Layer 14 of a small transformer language model trained on English Wikipedia (25 layers, counted from 0, width 128).
A neuron adds its activation times its output weights to the MLP's output. To switch it off is to set its activation to zero at one token and run the rest of the model.

Output weights of the MLP neurons that the questions are about. A number n stands for (n - 500) times 0.0023.
n7: 509 504 594 427 551 601 443 564 355 353 539 588 467 463 505 469 471 489 543 488 554 438 496 373 487 358 460 502 553 511 533 520 676 552 251 567 552 568 452 518 538 466 482 396 365 576 567 529 480 471 527 572 696 475 514 387 520 352 502 577 553 447 524 518 421 385 545 591 582 556 456 486 554 519 487 509 537 576 366 705 394 518 275 509 438 484 446 420 475 498 311 408 458 463 417 352 498 476 516 451 493 553 502 396 502 502 527 580 441 486 444 399 485 568 491 543 632 513 484 546 432 511 528 575 450 630 399 601
n44: 484 459 482 471 464 477 397 555 462 422 605 307 518 544 520 394 532 596 449 394 540 412 484 492 472 592 496 496 514 480 508 564 490 456 470 404 502 518 494 520 418 382 493 508 478 406 450 632 544 523 371 583 406 506 504 488 488 453 577 427 488 510 411 417 641 584 484 492 444 480 502 434 626 493 421 535 389 428 490 340 586 542 387 498 392 488 608 602 582 608 561 441 498 555 601 557 500 518 502 513 483 583 554 533 518 422 445 532 441 456 327 494 549 592 506 466 597 526 661 480 601 561 555 457 624 447 486 449
n62: 509 528 416 493 558 474 390 514 467 475 530 484 389 584 530 597 377 555 445 512 405 505 431 545 539 615 521 524 442 530 470 805 544 500 516 495 500 405 571 576 621 379 453 509 498 573 572 556 403 427 470 383 521 491 552 393 486 591 708 374 579 397 411 563 556 638 535 597 518 558 565 444 619 491 555 332 459 548 597 561 612 603 643 502 452 491 493 605 402 621 606 540 591 571 545 491 531 443 453 633 641 573 418 445 468 543 415 573 352 461 446 381 502 505 469 530 406 498 502 603 458 553 552 498 415 453 525 591
n72: 433 644 498 475 450 509 504 557 617 538 525 491 481 555 475 652 470 473 557 580 441 541 469 532 505 458 458 495 408 514 559 591 447 588 653 559 464 490 576 498 519 528 492 466 620 564 640 526 557 563 505 425 469 484 491 633 485 567 518 562 567 484 502 539 581 449 551 510 486 495 428 482 612 366 490 521 515 619 465 448 405 567 509 450 548 489 458 375 561 459 500 478 479 478 477 450 527 457 571 515 496 524 420 469 510 607 577 493 514 567 502 620 419 551 466 518 491 526 495 586 638 447 537 464 438 516 638 402
n77: 188 488 425 439 475 582 547 561 445 509 578 505 422 490 456 966 498 479 556 456 556 539 503 453 448 471 447 447 508 575 470 376 483 502 671 500 525 474 513 505 550 555 520 477 592 528 545 515 475 474 449 509 490 492 471 468 457 426 393 536 498 565 469 433 567 564 525 470 518 523 507 516 586 436 479 422 553 514 479 488 470 465 548 407 523 564 560 456 500 487 450 363 410 440 515 529 490 508 535 497 409 457 471 491 418 406 439 486 493 559 530 393 489 472 542 569 516 531 468 553 475 549 375 475 502 546 591 547
n89: 396 418 455 543 535 506 493 582 515 694 459 534 513 415 562 428 443 514 330 441 476 535 542 408 443 491 537 523 544 533 456 432 569 509 549 443 585 397 433 480 535 507 477 539 537 475 441 558 485 471 500 460 609 408 521 485 616 456 594 485 582 498 617 479 478 386 615 539 529 524 513 488 483 441 433 473 514 399 570 643 446 459 487 545 553 639 579 476 527 469 414 494 370 571 496 592 586 516 594 498 537 507 492 492 446 434 425 532 498 592 560 487 485 458 616 398 471 484 528 513 517 453 531 504 560 598 614 493
n114: 448 543 557 488 508 516 371 470 532 412 442 502 417 612 458 679 506 490 512 415 478 504 621 522 470 482 520 535 520 508 437 486 476 510 531 398 467 475 431 490 456 576 549 560 631 604 460 530 585 410 387 472 408 474 629 603 384 539 504 398 393 473 430 442 357 397 593 613 477 492 521 411 544 364 547 475 529 447 402 502 510 520 484 508 565 584 552 443 442 508 500 467 610 386 551 457 379 563 607 471 504 457 430 543 647 584 539 470 551 544 403 467 579 545 434 594 510 482 455 397 512 563 379 408 439 512 446 651
n133: 393 634 426 422 388 520 592 594 542 506 491 490 457 467 490 577 404 571 405 458 480 489 545 534 343 544 447 544 471 632 477 439 528 496 522 458 656 410 496 506 542 508 529 619 504 502 462 389 281 465 441 432 620 540 492 447 512 547 494 469 508 461 530 474 443 391 562 480 605 469 443 441 591 427 366 633 456 526 500 522 462 552 510 474 453 496 539 453 533 490 492 387 361 599 490 542 582 471 490 494 587 586 380 461 492 492 528 470 432 523 609 538 463 440 529 551 580 490 456 418 510 508 423 506 510 476 529 336
n164: 370 465 472 517 500 413 517 560 571 570 457 517 473 567 563 665 465 597 459 435 438 520 564 419 561 663 506 396 527 513 462 557 494 526 515 564 427 581 543 566 604 554 529 559 487 484 563 643 515 543 665 557 629 564 566 489 482 584 537 502 580 509 436 439 433 426 565 487 368 559 422 521 388 600 515 469 536 422 392 479 463 467 447 524 505 569 447 559 498 402 612 632 440 574 434 496 517 456 450 367 556 509 494 492 533 515 524 472 466 483 491 570 527 392 473 470 437 542 492 445 541 580 516 446 517 551 472 525
n173: 561 489 521 419 485 514 477 466 384 510 542 487 539 467 508 542 577 526 488 352 494 552 412 494 363 525 632 554 493 617 388 455 519 409 534 421 498 553 511 491 563 475 527 441 572 461 496 434 450 476 449 462 528 452 473 399 457 560 458 520 360 343 418 589 493 340 475 511 536 506 449 524 498 556 355 487 513 428 504 496 595 403 459 582 431 523 366 462 453 494 522 401 550 458 564 438 485 493 508 425 472 515 440 517 600 606 669 529 498 439 424 500 485 557 442 402 469 476 533 625 561 520 416 480 458 540 464 458
n177: 550 557 498 450 428 434 563 485 512 600 476 606 398 449 465 304 625 426 456 561 467 530 475 531 504 398 465 574 592 482 530 539 473 490 560 411 529 582 468 652 541 570 512 577 512 468 430 541 388 468 557 542 457 500 523 496 611 545 498 376 515 409 527 450 505 490 475 412 498 484 489 526 591 843 520 579 498 460 394 448 525 579 418 464 585 494 523 431 543 405 594 578 607 460 563 546 556 411 450 435 530 443 408 579 399 614 576 400 571 427 432 576 611 560 454 669 413 510 401 539 537 528 548 480 445 510 504 561
n189: 496 491 578 579 530 440 402 500 515 514 558 559 504 500 448 446 582 424 418 427 517 464 524 539 554 396 476 593 517 444 555 526 437 547 338 520 452 494 316 483 502 455 563 672 569 563 554 548 526 546 536 445 561 507 419 493 547 498 465 581 451 500 458 491 552 593 589 360 408 406 613 520 493 465 447 443 445 465 482 546 504 487 500 491 479 647 608 554 565 561 378 535 451 394 507 566 380 460 546 580 450 594 549 340 549 612 698 474 548 412 407 304 525 367 571 416 504 549 546 617 439 593 379 587 559 518 455 635
n265: 206 503 583 520 487 521 479 497 488 460 498 530 519 449 478 822 515 393 565 442 531 541 500 534 527 470 507 485 515 522 483 503 487 524 627 453 562 458 504 582 539 438 399 475 448 479 475 496 504 552 521 462 461 560 456 521 554 611 494 523 488 456 448 430 473 472 567 400 442 462 465 469 427 407 531 510 421 489 481 498 473 559 504 513 408 515 531 384 520 446 523 508 546 551 476 545 412 561 488 521 576 456 579 480 578 498 483 530 509 545 561 580 494 526 520 565 540 468 520 525 482 475 514 584 571 462 441 483
n266: 526 466 442 560 682 626 551 429 542 446 508 377 526 500 489 500 520 538 440 549 396 534 532 416 426 397 384 565 448 570 511 385 581 622 473 560 560 611 590 428 430 489 500 337 654 492 533 550 429 400 470 600 543 418 496 536 511 511 248 573 473 516 550 452 550 469 522 452 557 396 491 514 489 532 438 496 555 507 566 606 478 406 372 434 567 469 555 516 408 483 539 453 573 402 585 653 447 377 515 544 564 610 579 433 479 522 418 600 460 584 482 596 545 491 410 563 534 517 545 463 361 504 636 575 529 551 452 598
n278: 514 495 521 531 441 498 483 521 462 472 528 524 448 578 572 619 469 542 404 431 595 441 556 391 417 524 510 552 459 446 554 437 589 553 533 481 556 412 490 507 502 433 469 455 522 525 579 469 427 403 429 460 525 443 526 385 550 465 453 570 452 530 429 677 583 435 507 561 587 466 548 539 502 607 545 527 488 556 546 542 529 471 609 503 399 479 507 457 479 458 605 446 438 535 533 415 490 455 460 601 530 485 470 467 458 397 422 502 497 578 562 521 408 530 538 464 486 556 490 566 453 495 610 420 403 462 539 555
n312: 437 440 537 489 467 436 565 428 517 455 427 418 463 448 450 523 465 459 523 467 465 516 455 515 490 513 481 508 451 533 445 469 573 519 414 606 458 383 586 543 571 471 405 563 609 528 450 502 463 516 531 700 482 506 489 509 494 402 458 514 603 293 620 598 520 303 542 450 382 597 498 545 361 439 414 504 411 596 463 405 496 569 457 551 432 352 465 557 603 355 640 511 384 522 498 504 462 414 504 502 550 410 582 532 500 621 530 513 416 539 467 492 502 433 478 688 474 465 574 514 529 469 579 553 508 528 471 360

Each question names a token from some text and the token that comes next. It shows the activations a of the neurons there, in the order above. A number n stands for (n - 500) times 0.16.

Then comes g, the gradient of the next token's log-probability with respect to the MLP's output, scaled to length 1. A neuron's effect is roughly proportional to its activation times (output weights . g). A number n stands for (n - 500) times 0.00087.

" the", then " "
a: 502 496 503 500 498 505 497 504 499 530 497 493 495 500 466 500
g: 494 462 387 417 567 363 479 477 229 556 524 285 563 553 464 500 603 766 630 448 647 515 437 393 407 566 393 686 618 632 513 438 271 492 430 360 611 327 504 362 482 360 477 332 519 541 445 429 324 476 407 561 588 459 452 434 553 589 306 478 325 562 514 383 533 633 466 505 444 487 588 335 530 584 414 495 484 266 659 588 439 418 607 442 366 634 435 461 597 472 596 298 556 488 534 425 594 525 494 507 544 520 421 631 491 404 391 335 403 416 612 474 707 439 525 573 501 462 478 600 634 377 475 335 446 619 528 460
Which neuron, switched off, raises the next token's probability most? n278

" th", then "us"
a: 501 500 496 484 500 492 501 500 497 499 500 500 496 503 494 498
g: 481 475 448 409 609 399 548 702 428 667 517 591 539 420 464 504 418 750 348 456 526 634 548 351 490 596 453 426 493 546 523 381 520 420 450 504 358 491 416 362 510 287 450 420 417 514 363 141 258 333 325 270 499 575 398 454 524 351 452 613 542 470 542 575 545 504 688 469 393 450 594 359 549 511 545 498 526 456 579 435 502 562 615 413 430 613 445 414 461 520 526 337 608 618 540 485 512 558 416 373 474 582 555 508 506 312 323 642 694 583 585 502 636 462 468 500 460 606 280 423 436 551 548 360 628 516 446 481
Switching off which neuron hurts the next token most? n72

"i", then "-c"
a: 501 500 505 500 497 495 506 504 504 458 500 501 398 499 504 500
g: 490 413 531 561 423 547 622 721 585 469 524 534 530 632 793 495 444 412 425 435 534 538 443 447 359 546 214 556 648 558 607 387 673 629 485 664 297 505 475 408 359 521 554 472 524 535 499 479 459 488 662 599 498 400 375 387 585 344 611 459 774 509 486 730 497 621 403 480 501 396 496 589 398 457 533 577 465 688 414 498 618 498 530 559 458 446 599 511 471 330 487 370 653 665 484 510 422 408 492 378 507 511 525 492 445 525 215 328 638 551 509 375 475 540 489 525 352 449 693 513 431 599 524 501 587 449 372 402
Switching off which neuron hurts the next token most? n173

"20", then "24"
a: 502 498 501 495 499 502 501 500 500 500 497 499 501 660 503 497
g: 512 467 495 544 490 578 607 668 543 262 462 550 676 524 670 437 376 499 369 755 321 592 544 342 370 501 804 540 494 621 503 386 451 482 316 598 414 546 553 382 547 451 470 321 584 569 450 471 618 394 594 354 290 444 557 604 511 486 413 503 640 603 515 308 555 577 451 423 527 369 395 342 361 519 451 539 402 481 569 624 545 472 665 429 504 490 493 536 323 370 539 654 429 554 520 494 382 515 420 388 469 779 532 468 285 479 512 369 523 421 458 527 530 478 546 386 496 546 564 468 613 519 508 669 593 539 469 635
Switching off which neuron hurts the next token most? n266

"ol", then "ution"
a: 499 500 559 507 492 430 466 501 504 500 501 500 498 500 506 502
g: 489 488 493 402 544 551 582 630 255 447 475 511 537 564 431 543 466 545 695 591 739 572 524 496 467 534 401 454 549 705 551 527 616 469 629 451 609 407 644 493 579 51 389 473 630 502 349 609 465 377 622 519 409 552 578 403 555 734 578 681 434 522 350 683 422 502 455 494 474 349 455 673 574 564 540 353 464 512 574 517 603 510 481 569 474 653 479 462 517 687 537 606 580 512 596 502 428 549 471 470 443 473 522 513 666 497 548 548 515 586 517 565 535 415 336 495 450 634 458 559 288 319 548 405 376 503 588 673
Switching off which neuron hurts the next token most? n62

"ake", then " over"
a: 500 495 499 499 500 502 499 500 502 505 507 500 497 501 506 492
g: 451 397 524 394 503 450 623 522 489 463 535 525 534 519 528 550 431 428 721 515 582 483 408 501 366 200 589 353 711 527 577 590 659 500 432 482 644 551 570 671 630 788 496 476 688 542 610 720 736 550 457 438 586 465 475 592 590 377 416 444 380 557 512 575 466 498 394 365 634 443 547 567 688 513 528 618 492 305 314 605 431 511 694 574 552 467 494 494 478 492 429 543 203 607 444 622 519 503 553 596 401 485 425 533 393 342 527 449 660 357 511 430 580 444 479 458 590 504 448 609 472 379 514 608 423 565 605 554
Switching off which neuron hurts the next token most? n312

" the", then " per"
a: 501 500 511 501 499 535 498 501 500 503 500 530 495 500 388 504
g: 524 709 476 537 521 517 463 374 569 421 438 701 423 475 624 397 524 553 587 496 647 563 485 516 474 503 478 589 336 568 428 676 576 503 489 407 655 388 392 571 572 384 473 384 413 601 342 599 494 291 392 423 405 463 573 383 415 564 732 471 518 374 569 343 568 388 431 528 543 516 665 559 458 487 469 503 588 714 397 406 447 542 454 617 625 482 436 466 376 501 561 395 524 535 522 377 493 378 507 555 548 652 329 755 451 613 569 606 785 673 544 551 473 412 568 420 556 627 556 713 456 443 594 783 552 489 402 536
Which neuron, switched off, raises the next token's probability most? n278

" –", then " arr"
a: 495 540 500 500 500 499 500 499 500 497 500 499 498 500 501 498
g: 455 410 544 497 227 476 525 616 495 424 623 560 491 520 459 525 359 491 479 552 450 726 424 540 551 657 660 585 603 500 513 624 624 554 617 390 365 521 422 533 389 263 407 478 366 478 440 369 575 694 469 453 518 452 560 583 911 470 607 710 415 582 544 411 453 494 419 437 468 578 549 374 442 516 429 393 471 520 542 407 518 509 535 378 491 398 513 481 495 641 459 663 408 311 452 514 513 659 506 514 567 571 560 392 459 366 581 490 327 445 413 510 409 469 390 599 667 583 454 368 492 758 455 421 496 722 566 446
Switching off which neuron hurts the next token most? n44

"ran", then "g"
a: 499 498 496 503 500 499 146 500 526 502 505 501 502 500 507 506
g: 515 434 421 520 435 574 581 476 579 535 522 499 490 522 656 525 552 604 610 376 399 556 666 378 366 422 343 584 655 452 524 494 601 484 486 496 593 483 575 578 493 400 442 256 583 566 715 559 548 606 567 449 431 477 430 322 479 495 463 580 167 466 461 431 430 406 586 428 599 443 527 403 469 510 495 706 387 610 525 414 638 69 488 540 588 508 591 547 589 489 439 373 558 484 469 729 485 421 487 530 537 463 505 412 413 444 717 697 550 394 433 631 377 448 532 471 497 564 537 630 357 513 582 731 529 514 391 433
Switching off which neuron hurts the next token most? n114

"ce", then " St"
a: 501 499 500 497 497 473 498 498 505 502 499 501 561 501 501 500
g: 440 370 480 456 719 516 455 424 422 371 503 442 604 737 541 438 512 527 657 486 460 334 507 609 515 550 557 313 413 341 412 532 553 501 446 527 761 701 502 603 494 569 601 535 503 396 388 492 404 583 768 541 225 466 562 563 486 622 348 481 670 431 524 494 558 478 523 444 350 410 536 447 607 439 646 576 643 406 308 411 661 782 574 416 451 417 443 589 474 605 514 430 431 395 623 563 405 585 591 508 500 376 582 519 538 483 569 590 471 399 394 566 534 522 456 527 321 471 359 652 562 580 502 539 601 564 458 692
Switching off which neuron hurts the next token most? n89

"s", then "i"
a: 500 500 501 499 505 504 500 500 501 505 498 500 423 497 501 499
g: 498 460 429 470 380 500 290 547 635 496 463 446 530 354 336 535 349 595 519 545 538 377 352 705 629 391 662 516 502 521 659 432 483 417 459 324 726 432 557 500 505 671 530 490 471 516 576 551 440 458 310 501 539 556 501 222 642 393 441 455 563 658 577 220 465 594 498 434 460 588 467 475 545 499 583 650 452 453 422 349 601 423 287 479 571 393 608 550 417 416 586 674 535 535 498 582 535 378 531 647 541 563 418 627 445 474 494 446 573 523 496 415 496 424 426 462 449 462 222 364 426 313 445 256 613 440 441 456
Switching off which neuron hurts the next token most? n265

"qu", then "ad"
a: 501 498 500 432 487 502 500 499 476 498 501 505 517 500 502 500
g: 481 613 560 479 554 488 408 596 298 535 484 443 641 528 519 483 463 474 540 651 571 457 484 581 669 481 287 470 589 506 654 309 489 383 561 647 567 477 289 612 374 420 404 452 634 513 571 435 296 264 432 645 475 564 400 399 616 281 494 665 589 676 598 494 609 619 375 347 500 597 510 459 564 561 490 619 470 446 509 446 423 550 571 402 357 304 515 335 583 479 502 603 544 256 663 448 507 554 576 653 459 504 378 441 509 461 595 596 541 547 422 493 615 690 540 479 556 421 460 326 577 501 605 599 552 525 697 635
Switching off which neuron hurts the next token most? n164

"in", then "cl"
a: 503 500 500 502 500 500 500 458 500 503 496 495 434 497 501 500
g: 483 584 600 334 506 612 540 413 619 667 410 356 528 462 433 543 508 425 409 508 390 552 622 389 429 601 431 579 399 381 549 590 687 437 471 546 433 489 348 401 524 281 481 508 475 471 503 491 659 249 555 442 541 457 543 482 542 504 617 542 724 464 520 760 481 707 445 532 356 373 637 531 365 505 561 445 528 538 357 430 470 591 440 580 405 582 521 497 472 552 619 411 252 508 458 559 468 738 682 581 500 365 491 251 679 473 505 646 546 574 502 307 512 444 358 681 424 575 546 558 461 430 495 425 539 579 390 657
Switching off which neuron hurts the next token most? n133

"ur", then "ve"
a: 440 500 498 500 496 503 500 499 502 509 501 499 444 493 502 500
g: 516 409 535 520 443 583 526 487 418 409 441 403 532 430 642 475 403 452 332 483 639 546 315 318 335 775 541 459 577 571 449 500 415 598 485 555 312 485 520 561 558 639 497 424 515 439 544 450 522 472 612 355 371 744 508 259 433 429 432 700 384 421 477 290 551 464 582 574 479 461 446 337 379 546 511 512 578 652 644 568 505 621 604 516 500 340 387 520 437 604 377 598 240 405 369 367 522 656 480 438 499 596 548 533 368 583 601 464 497 389 434 478 486 426 475 593 355 510 703 474 487 492 457 350 482 507 218 515
Which neuron, switched off, raises the next token's probability most? n7

" he", then " st"
a: 505 500 508 498 501 500 500 491 501 428 499 503 495 500 499 491
g: 494 668 542 419 558 545 532 636 335 509 474 426 705 536 545 494 514 504 597 519 476 587 558 577 580 840 483 452 430 586 435 656 411 629 617 373 540 635 737 556 358 553 425 539 565 498 506 581 452 454 457 499 316 506 585 404 766 447 408 638 670 473 517 394 590 557 509 553 436 493 665 587 416 487 440 580 766 773 480 434 509 670 594 325 444 530 377 486 509 437 500 367 587 446 483 585 539 501 548 687 378 473 587 366 437 535 618 319 407 490 499 381 369 458 626 537 512 371 570 532 447 428 484 541 606 572 448 652
Switching off which neuron hurts the next token most? n173

"5", then " B"
a: 448 497 500 500 500 503 498 499 500 501 501 501 500 494 504 496
g: 505 478 656 444 449 455 518 421 229 573 488 366 368 369 547 435 513 330 401 576 381 482 491 673 402 589 472 347 458 567 587 614 466 564 547 531 407 456 678 432 619 639 628 536 503 432 398 388 529 792 480 410 419 591 464 488 494 525 301 446 477 370 570 408 485 819 427 542 514 540 420 513 601 543 541 513 451 314 693 480 532 525 705 495 423 692 443 381 523 452 675 548 513 470 502 351 446 341 598 631 518 530 647 553 626 630 313 327 543 644 501 557 445 641 530 455 425 470 547 425 521 504 433 534 692 490 409 445
Switching off which neuron hurts the next token most? n7

" for", then " ex"
a: 500 604 496 500 373 497 507 498 500 509 500 499 504 502 509 494
g: 518 673 538 519 381 354 719 457 590 574 483 483 522 367 433 480 470 510 461 568 551 611 522 778 613 414 595 500 551 515 613 595 517 532 492 454 534 418 477 417 577 250 628 630 587 496 441 477 718 577 553 356 659 428 491 445 583 260 675 441 430 538 488 977 525 474 443 485 446 427 584 469 650 577 439 654 601 475 335 479 472 690 538 415 373 482 435 608 450 603 449 592 371 460 423 660 560 348 520 526 538 591 426 542 506 396 459 513 456 513 510 528 521 555 485 537 402 595 398 579 400 376 646 581 386 554 501 521
Which neuron, switched off, raises the next token's probability most? n44

"ta", then " in"
a: 499 500 500 500 500 497 501 506 511 503 502 492 402 501 517 505
g: 420 528 464 577 650 606 493 558 414 461 380 609 419 581 631 558 598 428 577 579 530 523 526 370 548 308 553 695 528 620 483 534 699 431 552 359 314 371 608 664 507 138 411 665 445 470 479 452 452 573 316 480 549 496 529 461 495 702 642 429 533 583 402 484 486 470 455 503 660 514 367 530 394 466 560 435 480 394 543 600 512 468 500 426 494 320 493 412 445 496 569 587 466 442 461 571 623 396 419 591 440 310 551 432 474 447 390 440 460 560 715 490 406 258 488 325 587 498 550 544 371 354 614 415 368 467 303 279
Switching off which neuron hurts the next token most? n278

"ax", then "im"
a: 502 499 501 500 502 496 498 548 500 501 499 491 515 499 509 500
g: 497 532 515 415 462 469 647 557 745 463 528 506 403 507 454 476 488 437 367 359 336 501 541 410 536 381 582 481 523 632 535 352 492 555 392 530 503 523 234 471 598 517 592 595 436 517 531 563 555 337 466 443 658 486 568 489 871 482 477 362 527 591 489 565 486 596 606 584 615 416 449 313 572 508 591 402 628 470 497 402 614 453 402 629 536 737 499 536 400 673 376 556 297 501 442 618 502 426 503 314 498 795 497 519 483 553 391 313 669 271 506 485 547 369 437 574 579 605 476 604 521 518 518 423 523 418 646 426
Switching off which neuron hurts the next token most? n133

" cl", then "ust"
a: 497 499 498 503 493 499 500 503 516 499 498 503 506 500 502 499
g: 538 663 457 471 536 393 686 549 624 527 437 541 426 497 499 483 544 401 611 468 372 667 399 483 461 591 450 528 415 559 423 555 601 414 485 663 588 301 578 452 650 385 569 163 477 431 574 516 575 606 430 259 412 496 420 529 478 312 543 577 630 322 393 539 509 462 645 347 599 497 493 475 554 519 470 547 441 569 489 687 624 405 503 470 417 307 499 547 552 673 404 275 708 547 416 545 385 535 454 717 461 498 414 574 594 452 567 504 403 416 435 467 536 630 387 534 362 523 541 660 569 748 453 626 560 519 366 601
Which neuron, switched off, raises the next token's probability most? n164

"id", then "ia"
a: 501 496 500 498 497 494 500 457 505 469 495 494 403 498 480 501
g: 469 447 481 415 428 512 552 552 586 474 502 582 538 506 388 541 474 311 610 295 610 551 459 502 610 582 220 371 482 538 484 397 442 609 529 464 367 359 114 194 436 736 540 609 390 557 498 328 368 472 384 628 591 478 433 462 553 292 516 615 514 477 339 676 509 506 234 534 432 545 396 613 476 491 518 492 502 466 445 451 607 451 603 414 477 421 557 534 534 551 380 442 569 507 594 627 516 471 464 455 607 406 485 584 527 537 584 411 724 577 592 573 522 479 523 421 466 612 401 558 286 550 518 325 536 477 499 467
Switching off which neuron hurts the next token most? n265

" s", then "iz"
a: 500 500 501 480 501 501 501 501 490 501 500 500 499 503 500 501
g: 461 396 613 566 278 546 599 602 446 552 466 372 489 468 604 589 447 422 461 579 662 566 416 650 585 573 458 322 495 536 502 540 287 491 533 519 520 544 673 577 625 773 496 592 515 352 653 608 401 491 393 649 439 538 420 726 558 291 488 365 381 503 463 543 527 553 307 589 468 411 454 441 475 504 350 355 445 514 437 598 390 449 436 704 350 583 609 547 463 438 500 586 561 412 471 386 445 353 442 325 475 402 523 298 465 241 609 617 323 390 561 457 554 588 440 564 542 531 492 544 406 619 461 395 546 442 329 592
Which neuron, switched off, raises the next token's probability most? n164

"per", then "ations"
a: 500 497 505 500 504 496 502 500 504 501 506 496 431 489 502 501
g: 491 513 462 616 506 578 612 502 373 496 541 474 621 541 637 448 532 362 529 412 617 544 482 604 615 487 427 501 608 504 483 409 342 364 436 542 219 367 586 589 489 331 495 529 395 571 696 549 511 405 398 645 500 601 300 354 474 567 714 476 454 484 475 278 537 432 473 350 469 490 303 366 478 548 572 475 592 547 625 729 600 544 452 389 552 688 382 562 508 537 439 481 498 317 520 351 617 369 463 468 468 636 361 507 372 538 447 530 495 554 463 548 583 677 406 543 591 595 614 432 548 763 458 340 415 357 603 319
Switching off which neuron hurts the next token most? n265

"le", then " char"
a: 502 499 500 506 496 500 495 500 512 501 498 500 497 505 349 497
g: 483 374 564 326 459 421 425 618 475 490 495 359 557 449 400 512 523 429 543 363 578 572 511 433 454 753 595 575 535 595 500 522 587 590 403 236 205 478 548 587 504 469 541 348 472 490 353 403 387 498 614 495 673 621 489 753 565 609 557 374 297 548 661 179 565 568 536 512 496 527 657 164 416 515 472 439 561 582 450 438 623 504 495 477 578 434 619 475 633 563 640 531 432 444 495 647 579 585 527 581 571 606 485 668 594 472 444 440 504 437 503 563 455 541 407 598 566 439 448 539 636 362 498 367 482 561 528 419
Switching off which neuron hurts the next token most? n278

"ens", then "ors"
a: 501 501 498 500 502 503 500 482 494 501 499 495 302 516 500 500
g: 533 443 523 656 335 581 389 578 540 579 402 321 476 508 548 498 463 645 424 621 553 507 487 558 639 290 508 484 558 471 482 555 530 510 456 595 578 489 674 537 504 626 515 176 607 538 569 727 461 558 515 707 389 592 486 498 408 555 621 496 693 369 618 428 475 510 283 570 482 604 499 495 740 535 510 496 453 832 588 532 530 548 396 525 703 719 498 393 521 587 488 498 644 411 493 382 619 469 640 491 396 558 498 472 533 440 446 534 414 627 527 609 627 440 511 499 651 600 428 240 534 573 399 526 436 431 474 533
Switching off which neuron hurts the next token most? n265

"ivers", then "al"
a: 500 500 500 504 473 502 446 502 503 502 407 500 457 495 500 503
g: 553 482 530 442 722 493 502 472 816 403 444 510 465 639 453 445 525 553 559 634 525 517 594 496 594 448 645 792 554 422 611 457 549 436 586 369 613 543 449 445 444 372 463 415 473 509 412 519 473 594 627 496 516 382 604 734 407 532 334 582 361 366 524 386 485 442 604 436 610 272 287 493 444 607 582 552 388 447 322 529 401 668 584 418 538 383 622 414 580 486 375 362 575 419 680 410 459 390 578 445 399 404 585 529 315 520 395 489 438 603 582 527 502 442 447 593 642 480 672 535 551 257 568 585 636 529 536 521
Switching off which neuron hurts the next token most? n77

"ations", then " Gr"
a: 505 500 500 501 496 422 497 493 501 504 496 500 500 498 507 502
g: 466 334 482 329 531 524 613 626 660 394 514 538 553 574 365 498 502 413 728 520 528 485 500 688 546 477 513 399 506 429 575 581 613 468 566 636 597 638 611 438 595 544 495 768 594 507 454 504 641 515 633 393 283 540 433 498 465 514 311 631 650 416 571 829 511 593 467 551 549 428 439 581 650 444 541 562 458 341 491 521 463 538 497 448 484 449 505 457 506 545 346 336 314 488 458 691 433 625 561 530 459 623 672 593 577 525 567 430 811 393 345 457 532 557 400 582 370 421 434 494 636 631 533 515 609 452 386 507
Switching off which neuron hurts the next token most? n89